Layer 4 of a small transformer language model trained on English Wikipedia (10 layers, counted from 0, width 64).
A neuron's activation on a vector x is SiLU(gate . x) times (in . x), where the dot is the dot product.

Input weights of the MLP neurons that the questions are about. A number n stands for n times 0.0074.
n13 gate: 19 6 18 3 -24 14 20 12 -2 -17 -14 -1 2 -13 -11 13 2 -48 15 19 3 16 -28 -13 -1 -25 -7 -37 14 -27 10 -13 -8 10 18 -18 -18 -28 -5 -35 9 0 26 4 7 25 -9 -5 8 -24 14 0 -13 -18 37 -19 -37 -2 23 -6 -35 -18 -26 -2
n14 gate: 31 15 -42 1 -18 6 10 -8 3 3 -11 3 -23 -3 -32 15 13 4 -6 -1 7 -1 3 1 -3 -15 -10 3 27 3 28 24 -1 -14 -26 1 9 -11 26 4 4 4 33 -3 5 3 -7 -37 45 2 33 -9 -1 -9 15 53 -16 -34 2 11 12 -9 -1 26
n15 gate: 21 3 19 -23 20 -7 -23 0 -7 -20 13 -31 -16 0 -14 1 -5 -6 16 15 45 -34 -12 -5 35 -1 -23 -10 2 12 -10 -8 21 -22 -4 -4 15 4 -8 12 -14 31 -51 0 -1 -7 0 -36 17 3 -15 -11 -6 -38 5 28 -11 -2 18 -1 6 -7 17 -19
n21 gate: 10 -1 32 3 13 -12 17 -7 9 32 -23 -17 -11 20 34 31 18 5 -5 43 21 -27 4 -4 3 -11 24 -14 -2 19 -14 1 -29 13 -27 21 12 -23 -26 -27 -11 25 -41 -21 -11 -6 -15 21 -26 -25 -17 24 -20 -9 25 16 -11 12 4 4 30 37 5 2
n23 gate: 39 -18 -2 53 -28 0 9 11 -24 15 1 -26 -23 -38 12 -8 -29 -17 -19 1 3 2 -5 1 14 16 63 26 2 3 -33 33 4 15 -14 -30 -7 -8 12 -20 20 4 25 -38 -19 5 24 -42 29 -1 -30 11 0 -49 31 -5 -38 -1 -7 58 6 -2 0 -16
n25 gate: -26 -33 18 23 -8 -13 4 -19 15 10 -9 -26 -3 -31 -4 -2 -3 -29 -56 -21 -37 -5 -12 48 -26 22 15 1 -18 -48 13 -14 -35 2 -4 10 -21 -9 16 -24 0 -1 38 -1 -49 18 1 29 -5 18 0 -6 3 -2 14 -20 12 -2 -14 -8 -22 12 5 21
n56 gate: -35 36 30 17 24 31 -13 0 -1 42 -38 24 6 -24 15 19 2 27 -27 13 -3 3 -10 1 9 54 -4 -14 22 -7 2 9 -1 22 43 12 40 -11 14 3 -12 0 -5 -15 -13 7 -13 -58 21 -11 -2 25 33 3 8 -9 13 -3 -6 23 10 8 -3 20
n58 gate: 6 0 -5 30 -19 -22 -1 -28 16 -18 2 6 38 -4 -33 2 6 -22 -35 35 -1 8 6 -48 -9 -3 -13 14 -32 -21 -8 -8 -13 20 5 -1 27 -1 -22 -21 -8 -21 20 16 -9 25 34 7 30 7 -6 21 7 -12 -5 -25 23 30 3 21 38 13 12 -23
n59 gate: 48 -23 16 -7 59 -24 -14 -34 15 29 6 20 14 23 26 -30 5 -9 -9 10 16 7 -15 7 8 38 29 26 -6 18 22 19 41 -8 12 17 4 15 -23 9 -16 -2 -7 1 5 11 -33 -7 -7 -20 -28 -19 -13 44 12 7 -6 -5 -14 23 26 -32 -8 -1
n72 gate: -11 -44 -11 8 -17 -2 -15 10 29 10 27 -15 -4 -7 1 -13 -55 -19 -6 -34 -7 -34 -19 -8 -36 3 -17 -44 10 40 68 24 -27 32 -48 -34 -24 -20 30 -10 3 -38 10 -13 0 16 -19 -35 -10 23 -8 26 -62 -8 14 -30 -18 -15 36 10 -94 -16 30 31
n79 gate: 7 -11 -12 9 -4 -13 13 -10 0 5 -8 -7 9 -31 -12 14 8 9 2 -10 3 -13 27 -40 -45 -22 -15 -3 29 0 6 9 9 -11 -25 -34 -12 12 -4 -16 15 -14 38 27 15 -1 1 -31 -14 -1 -17 13 -9 -4 0 -5 0 7 -39 -7 16 5 0 12
n85 gate: -32 -16 34 -13 -1 -18 -45 53 -4 -9 11 15 0 3 4 54 30 45 6 27 -22 41 20 -1 17 6 23 19 26 -4 8 19 4 11 15 -5 0 -11 6 21 5 -39 3 -2 34 21 24 32 -12 -12 1 6 11 1 20 -2 12 3 0 -41 32 32 -6 -7
n104 gate: 21 5 2 -15 5 1 -17 49 -27 -9 16 11 39 -5 10 -11 -28 22 -1 -16 -1 -29 6 55 9 31 -33 1 12 18 20 30 0 -46 -14 -2 -16 10 11 10 21 3 -20 27 19 6 -23 17 -21 6 8 18 5 17 19 -25 16 -29 -20 14 30 -9 23 16
n13 in: -20 -36 20 -26 11 -20 8 3 -4 -25 5 15 -16 30 -26 -13 -37 33 16 25 21 -9 -5 -25 3 22 4 -40 -20 -45 2 12 15 8 -1 -35 21 -13 -6 23 8 -31 -27 7 29 -10 3 1 44 -28 -31 -19 -13 -9 10 5 -12 -11 25 -29 -16 13 -11 20
n14 in: -19 19 -2 -32 4 19 19 6 -35 -7 -11 14 -15 -30 -7 13 17 18 32 32 -6 -26 7 5 4 2 29 4 -14 -20 -11 -8 -7 13 29 15 -11 -42 16 12 -8 12 11 -17 -26 14 1 33 -19 23 -17 8 14 0 16 -7 -25 23 12 -4 7 -16 -12 20
n15 in: 37 -18 5 -21 -7 8 -3 10 14 -43 -6 -18 -2 7 7 -3 -36 -14 -12 47 -7 -17 -24 -5 15 8 17 34 52 26 7 5 33 15 11 -15 -49 -19 -3 -10 -23 3 -18 -27 -11 -16 24 -1 43 5 0 -31 15 9 8 6 -59 -8 -2 -3 1 -24 -3 20
n21 in: 13 18 -46 44 18 26 -5 6 -7 -8 11 6 27 36 10 -28 -9 28 -25 8 1 -3 -15 -9 -19 9 -60 -5 31 18 -4 -10 7 0 24 -28 -7 13 -4 30 9 -17 17 -12 15 -2 -27 -2 -2 -2 -28 -14 23 -16 10 -19 29 16 5 14 37 -30 -2 -4
n23 in: -33 -12 -21 -31 -28 32 -1 -16 1 -35 7 0 0 -27 -19 31 -1 -2 -7 -18 -5 -10 -6 12 19 6 42 -44 -20 -2 -24 26 16 6 -14 -20 -17 -11 21 -38 3 3 -9 -18 -26 3 32 4 23 -12 30 7 -24 13 -33 -15 -41 33 19 34 -18 -24 2 -7
n25 in: -11 -23 -16 -9 -46 14 35 -2 13 -22 -19 10 0 -17 4 21 9 -35 -15 7 -18 -17 -7 39 0 -14 2 -25 6 -18 -27 -8 -25 4 -11 13 -18 -2 20 22 16 17 28 -8 -23 -10 15 25 -4 33 -22 1 18 23 -2 -9 -12 11 -23 2 0 -25 9 17
n56 in: -31 -21 5 -32 26 -24 -7 8 -31 16 -34 -9 -26 -4 -37 30 12 25 0 -1 -36 3 -16 -26 22 8 -5 26 19 23 2 12 8 -9 10 5 2 -18 -8 3 5 12 -4 16 0 6 11 10 -11 -3 1 -1 -25 10 42 -14 8 0 27 20 22 16 -6 -49
n58 in: -5 27 4 2 -3 33 11 -3 -15 5 23 -17 -14 -4 -3 -6 39 28 -17 -6 -18 22 41 15 -5 3 -4 8 -1 -45 21 9 -39 7 17 -42 11 -10 -21 -47 -20 -15 49 0 8 18 6 8 27 4 20 0 20 -25 -13 -28 4 6 -16 34 0 12 -28 29
n59 in: -12 -6 -1 -39 1 -14 23 15 22 16 35 -50 3 42 17 30 3 -21 11 -19 29 9 18 23 42 16 -57 -6 -11 -16 25 -8 -10 -64 2 -31 -2 -2 -26 -31 28 24 -14 -12 8 -6 -20 3 15 4 -4 18 -4 21 -9 -2 27 -25 14 -18 58 -5 -14 2
n72 in: 12 34 -16 15 -12 -14 8 -17 2 -20 -2 1 6 42 -16 20 23 3 9 -15 -4 -19 -23 39 5 6 12 -24 -30 8 0 -19 -10 -14 30 4 22 17 -4 12 -12 76 -23 22 -23 -30 2 10 6 -4 10 -30 29 -8 -29 15 10 7 8 8 18 1 27 -36
n79 in: 23 -14 -12 16 7 -7 14 18 7 10 -25 -10 -4 -15 0 19 11 23 -20 -19 -19 -31 -6 34 23 -3 -7 31 31 36 -5 51 -9 -14 14 -1 18 -40 26 -15 -9 -14 1 -13 -40 -6 32 15 -4 -6 -7 12 -9 13 39 18 15 9 -18 -36 14 -11 -25 14
n85 in: -7 -20 18 4 -9 12 -2 4 54 16 0 14 5 -3 20 3 -11 -6 -17 -8 32 18 2 42 19 -9 -15 -31 -16 -6 -20 -3 25 -41 -22 7 -20 16 5 6 13 33 -22 9 15 -20 -62 11 -13 17 15 30 7 1 -28 5 8 14 -2 29 -35 0 -15 -28
n104 in: -8 -16 7 -10 9 -33 8 -9 1 -35 5 4 2 -16 -20 7 -14 29 29 -3 4 -2 17 10 14 23 15 4 17 23 9 -22 20 -32 -3 23 26 0 -17 20 8 -34 9 14 10 -38 10 10 12 -3 -18 -13 -7 14 -12 32 38 0 30 -27 -20 22 23 -59

Each question shows a token from some text and the vector x that enters the MLP there. A number n stands for n times 0.06.

"fi": 1 -19 -22 3 19 -10 -19 8 19 0 3 -16 15 17 2 48 17 23 9 -13 2 8 -17 8 -6 9 4 -18 4 8 -18 -8 -14 -25 21 -10 -25 14 5 -12 18 33 -23 15 -17 -12 7 -3 -17 22 -6 -21 11 -22 -7 -3 14 1 -15 10 10 -8 -6 -11
The neuron with the highest activation: n85

"Bern": -3 -2 -14 24 -8 3 6 -11 -22 -12 -2 -7 -14 22 -9 24 20 -7 21 6 -10 22 -7 8 0 15 16 -6 13 19 -17 -4 -15 -16 21 -20 2 6 2 -16 0 43 -31 19 -12 -17 -14 26 -13 -10 5 -34 14 -26 20 10 11 7 -5 -8 -1 -1 -2 -12
The neuron with the highest activation: n21

"H": -6 31 -45 0 4 0 1 -8 -16 -5 8 -7 1 6 4 41 -1 -1 34 -7 -15 18 -23 2 -3 -7 -7 0 -8 7 -41 4 -9 -3 3 -16 5 30 5 -7 10 40 -13 4 -10 3 -10 7 2 -6 4 -7 16 -2 3 -18 0 -9 7 1 -12 -1 27 0
Which neuron fires most, and how strongly? n79, at about 0.28

"are": -9 -13 -26 -2 24 -14 -46 7 18 -1 0 -7 1 11 12 33 17 -2 4 5 -13 -10 -12 4 16 10 20 9 -2 19 -7 3 -15 -33 24 18 15 16 -15 13 -9 44 -17 3 -20 -6 -8 -11 6 -21 -6 -6 25 6 2 -14 -17 8 -4 -1 5 5 -13 -7
The three highest activations, in order: n59, n56, n15

"Ma": -10 -6 -8 6 32 -14 -18 3 1 6 -6 -3 16 -8 4 23 20 0 17 1 -17 11 13 22 3 1 0 1 -12 12 -31 -13 -16 -2 9 -12 4 6 4 -6 2 65 -26 4 -34 8 -17 16 13 -14 11 -1 27 -9 8 -34 4 0 -6 -15 -2 15 -12 -23
The three highest activations, in order: n56, n85, n13

"\n": 1 1 -5 17 14 -6 -29 15 -2 -11 -18 1 -19 24 7 4 0 -3 7 -6 -9 4 -18 8 24 -5 3 -27 5 1 4 -15 -22 13 -15 11 4 12 3 -17 4 -1 20 19 -5 10 -6 3 16 29 -8 -17 15 19 6 -34 -5 -2 14 -10 -40 15 -5 8
The neuron with the highest activation: n25

"E": -11 8 -19 10 11 -11 1 -2 6 -16 6 5 11 9 -10 33 13 5 17 -15 -4 8 -1 -8 16 -4 -17 15 -15 19 -49 11 12 -18 4 2 2 8 9 -2 -6 32 -10 -4 -23 2 14 11 6 -17 -5 -15 29 1 10 -32 33 -9 -8 -19 -13 9 0 2
The neuron with the highest activation: n13

"of ": 13 -16 -10 6 23 -4 -25 19 0 -7 -6 -10 12 -13 -2 33 -5 15 -4 -22 10 17 6 -12 16 0 4 5 7 8 12 -29 -29 0 -6 4 15 -2 -4 -11 4 15 10 19 -4 3 -3 -5 0 23 3 -23 -7 11 2 -24 -15 -6 -3 -9 -43 15 0 2
The neuron with the highest activation: n21

"| ": 3 5 -17 18 1 -3 -21 25 -21 -1 -10 4 -12 19 -21 3 24 -3 18 -16 -15 7 8 -21 -3 6 3 -19 -1 -2 -13 -10 -18 9 -5 -1 5 -2 -2 -24 -6 1 -12 9 -1 -3 -5 -4 8 8 -14 -1 -6 6 9 -14 -7 -8 7 -3 -56 2 2 -2
The three highest activations, in order: n13, n72, n59

"ang": -5 6 -38 4 -2 -18 -6 7 -12 1 21 -1 -9 10 -14 15 42 -5 -14 23 -23 13 -9 7 8 15 0 -2 -1 -4 -24 -18 -2 -16 19 -2 -7 -1 21 -11 -4 51 11 27 -9 1 22 11 13 18 9 -13 24 -34 -3 -23 -9 -5 11 -3 -10 -2 -1 4
Which neuron fires most, and how strongly? n25, at about 2

"|": -5 20 -30 -3 3 3 -15 37 -14 -4 2 7 -14 -13 3 27 42 -12 21 15 2 13 14 3 9 -6 -2 -14 11 11 -26 23 -7 -7 0 5 21 2 4 -14 0 16 -12 -13 -8 6 11 -14 -2 3 10 -11 -4 -1 11 -23 -11 5 6 -11 -28 -2 1 29
The neuron with the highest activation: n14

"==": 1 -7 -25 12 -3 11 15 18 2 12 -3 11 -18 -31 1 17 10 -6 -7 -13 -30 8 -3 -6 -7 -21 10 -22 1 -2 21 4 -22 7 19 16 18 28 -9 -19 -10 21 5 10 -3 -3 13 -21 -16 -2 -20 -12 7 2 26 -24 9 2 34 -8 -25 -2 -8 13
Which neuron fires most, and how strongly? n25, at about 1.7

"ub": 6 5 -17 -1 7 -9 -19 0 26 1 -4 -5 1 25 9 25 16 12 -7 0 14 20 -19 5 9 36 3 -6 -6 7 -20 -2 1 -7 0 32 0 8 -4 18 5 60 -62 8 -11 -3 15 10 -2 -10 -8 -29 17 -32 7 -14 -5 3 27 -10 -1 11 6 -7
The neuron with the highest activation: n15

"== ": -1 -2 -24 24 -5 9 1 18 -1 -11 -1 14 -20 -23 17 20 16 -2 2 -18 -39 6 3 7 20 6 -3 -25 18 1 26 -4 -16 2 -5 5 17 14 -20 -27 -6 4 16 -10 1 -2 6 -16 -10 10 -34 -17 -13 10 15 -16 1 13 21 -11 -23 12 1 4
The neuron with the highest activation: n25

"and": 3 -12 -18 7 11 8 -23 0 -5 6 2 -6 -13 23 -7 36 28 9 -6 30 -12 -2 -16 16 -9 5 17 -1 3 -4 7 8 -2 -34 4 21 5 12 11 21 14 60 -46 8 -27 0 12 -10 7 3 -10 -12 25 1 0 0 10 17 10 -13 3 1 18 -1
The neuron with the highest activation: n56

"(": 15 -2 -11 1 13 -10 -12 11 -8 1 -6 12 0 8 -10 31 5 9 20 12 -8 5 17 -21 6 7 22 -6 -20 -6 -22 0 -22 -8 0 10 6 7 23 -22 11 -14 -12 15 -21 3 20 -6 -20 3 -22 -3 -8 -4 7 -17 -9 -6 9 1 -43 3 8 -6
The three highest activations, in order: n23, n59, n13

"1": 11 2 4 -8 20 -1 -2 33 -13 12 6 -18 4 6 -7 21 16 -5 38 -2 -21 -13 -13 -15 24 17 16 6 -10 -6 -10 22 15 -18 3 25 -1 16 -1 -12 0 -1 -24 -15 -2 0 -9 -7 17 14 -12 -12 43 1 -5 -34 12 0 0 -3 -14 18 9 3
The two highest activations, in order: n56, n15

"Ter": 11 9 -21 -4 11 -6 27 8 -19 -8 4 -5 -14 17 -10 33 25 -1 12 0 -4 13 -17 -13 -28 -8 -2 -20 -3 9 -13 0 -25 -17 28 2 16 12 5 -24 20 51 2 -1 -19 -10 4 -6 14 2 -10 0 24 -19 -5 10 21 7 33 4 -11 -8 14 -10
The neuron with the highest activation: n14

"um ": 7 -7 -30 -3 9 -6 -31 5 -4 18 8 -27 -4 -2 -7 41 12 3 6 8 -9 7 -11 -10 19 6 6 -8 -2 10 -2 6 -19 -26 -16 -10 0 -5 2 -21 2 11 -11 -9 -4 7 11 -7 -2 4 -1 14 -14 6 8 -26 4 -5 14 12 -41 22 -6 12
Which neuron fires most, and how strongly? n23, at about 1.7

", ": 12 9 -27 -4 16 3 -27 15 -16 -10 -11 -10 5 13 -10 5 -4 2 4 7 4 16 1 -29 2 -2 2 -8 -2 10 12 -14 -27 8 -27 -20 18 4 4 -24 -3 9 4 30 -9 -3 -3 17 -7 -8 -15 -6 -6 2 0 -30 -2 0 8 0 -46 2 3 4
The neuron with the highest activation: n13

"ety": 19 6 -26 -9 17 3 -25 -6 -3 -19 7 -5 -22 8 15 25 31 -3 7 21 -8 -2 -31 -10 14 10 7 11 0 5 -10 -5 8 -12 9 -5 19 -4 -32 -19 1 58 -46 3 -12 -1 -19 -20 2 -21 3 24 14 -2 -12 -15 0 -1 20 -1 -7 -1 -12 0
Which neuron fires most, and how strongly? n15, at about 3.8

"===": 1 10 -20 3 7 10 -3 15 10 28 -3 23 -14 -32 -3 22 24 -19 1 -19 -25 13 -7 -8 -13 -22 15 -10 -7 2 9 12 -16 16 21 0 15 17 7 -9 1 23 9 -3 -9 6 8 -18 -18 -5 -28 -18 7 -1 12 -27 2 -11 4 -2 -31 4 -3 8
Which neuron fires most, and how strongly? n25, at about 1.4

"ur": -5 7 -24 1 -1 -8 -17 2 15 -7 23 3 18 18 -4 38 3 8 6 0 21 11 -7 -11 5 27 -4 -9 6 -1 -11 11 6 -8 21 -5 15 14 -1 -30 29 85 -23 19 -12 -7 -1 7 1 2 -6 -17 29 -9 3 -1 0 13 16 -2 6 2 5 3
The neuron with the highest activation: n21

"co": 9 7 -38 26 -1 -1 -17 15 -5 7 4 -18 -1 25 -5 39 28 -18 12 -6 -2 -6 -5 3 -1 15 10 -20 4 5 -4 13 2 -10 -10 -9 -9 -12 3 13 -19 28 -50 -9 -14 -28 10 -7 -10 -7 -13 -23 8 11 13 0 11 -10 4 -5 15 5 -10 -9
The three highest activations, in order: n21, n15, n58

"te": 11 -7 -25 15 21 -11 -17 15 2 7 5 -1 -18 23 -9 28 10 1 6 -14 -19 5 -8 2 26 20 15 9 2 14 -27 -2 2 -11 2 11 26 17 -1 10 9 60 -40 8 -14 -4 3 -9 -11 -13 9 -25 20 22 -10 -14 12 11 6 3 11 13 6 -9
The two highest activations, in order: n59, n56

"ab": 10 3 -13 -12 7 -13 -7 -4 3 15 5 -10 0 6 -7 36 22 21 -19 -6 -2 1 5 8 10 34 -2 -9 -16 2 2 -1 8 -7 21 -3 9 1 22 1 5 80 -52 0 -16 8 -1 23 2 11 -20 -24 19 -16 -1 2 -6 14 17 -15 -5 16 -2 -5
The neuron with the highest activation: n56

"test": 0 21 -35 10 -13 0 -6 8 -4 -3 -1 -5 4 12 -14 39 18 -11 17 4 -14 -5 -9 22 13 14 10 7 -9 -2 -17 -2 -5 -24 38 -1 38 3 7 8 -8 8 4 2 -4 -10 1 17 17 23 -8 -38 6 -12 5 -7 -25 1 35 7 -7 5 -18 20
Which neuron fires most, and how strongly? n14, at about 2

"arm": 12 25 -4 4 10 -6 -16 -15 1 -21 -18 -24 25 10 -13 33 7 17 -10 13 -13 1 0 2 18 24 4 6 -21 -3 8 -2 1 -15 27 8 19 -3 -8 0 8 70 -30 7 -5 -16 -14 -12 3 17 -8 -17 -14 -5 -4 -8 -10 15 29 5 -3 -6 -5 -18
The three highest activations, in order: n56, n15, n59

"found": 0 5 -20 15 10 0 6 5 3 2 -4 -12 9 14 -18 26 11 9 20 14 -6 -9 -14 14 -6 20 6 -4 9 -1 24 4 -18 -37 19 13 23 4 -30 -9 7 16 18 43 -20 -12 -5 24 2 3 2 -26 28 -26 8 -7 3 -5 -6 -19 -12 -10 -14 1
The neuron with the highest activation: n104

" ": 17 4 -30 6 -5 -5 -20 5 0 13 10 -18 -12 0 -17 22 14 2 5 4 -13 10 8 -4 -11 25 -9 -17 -3 3 -17 16 -31 -19 -24 -1 -3 7 7 -20 10 1 12 3 -2 5 -22 -13 2 21 -13 0 9 10 8 -8 8 -4 -3 -3 -46 9 20 8
The neuron with the highest activation: n25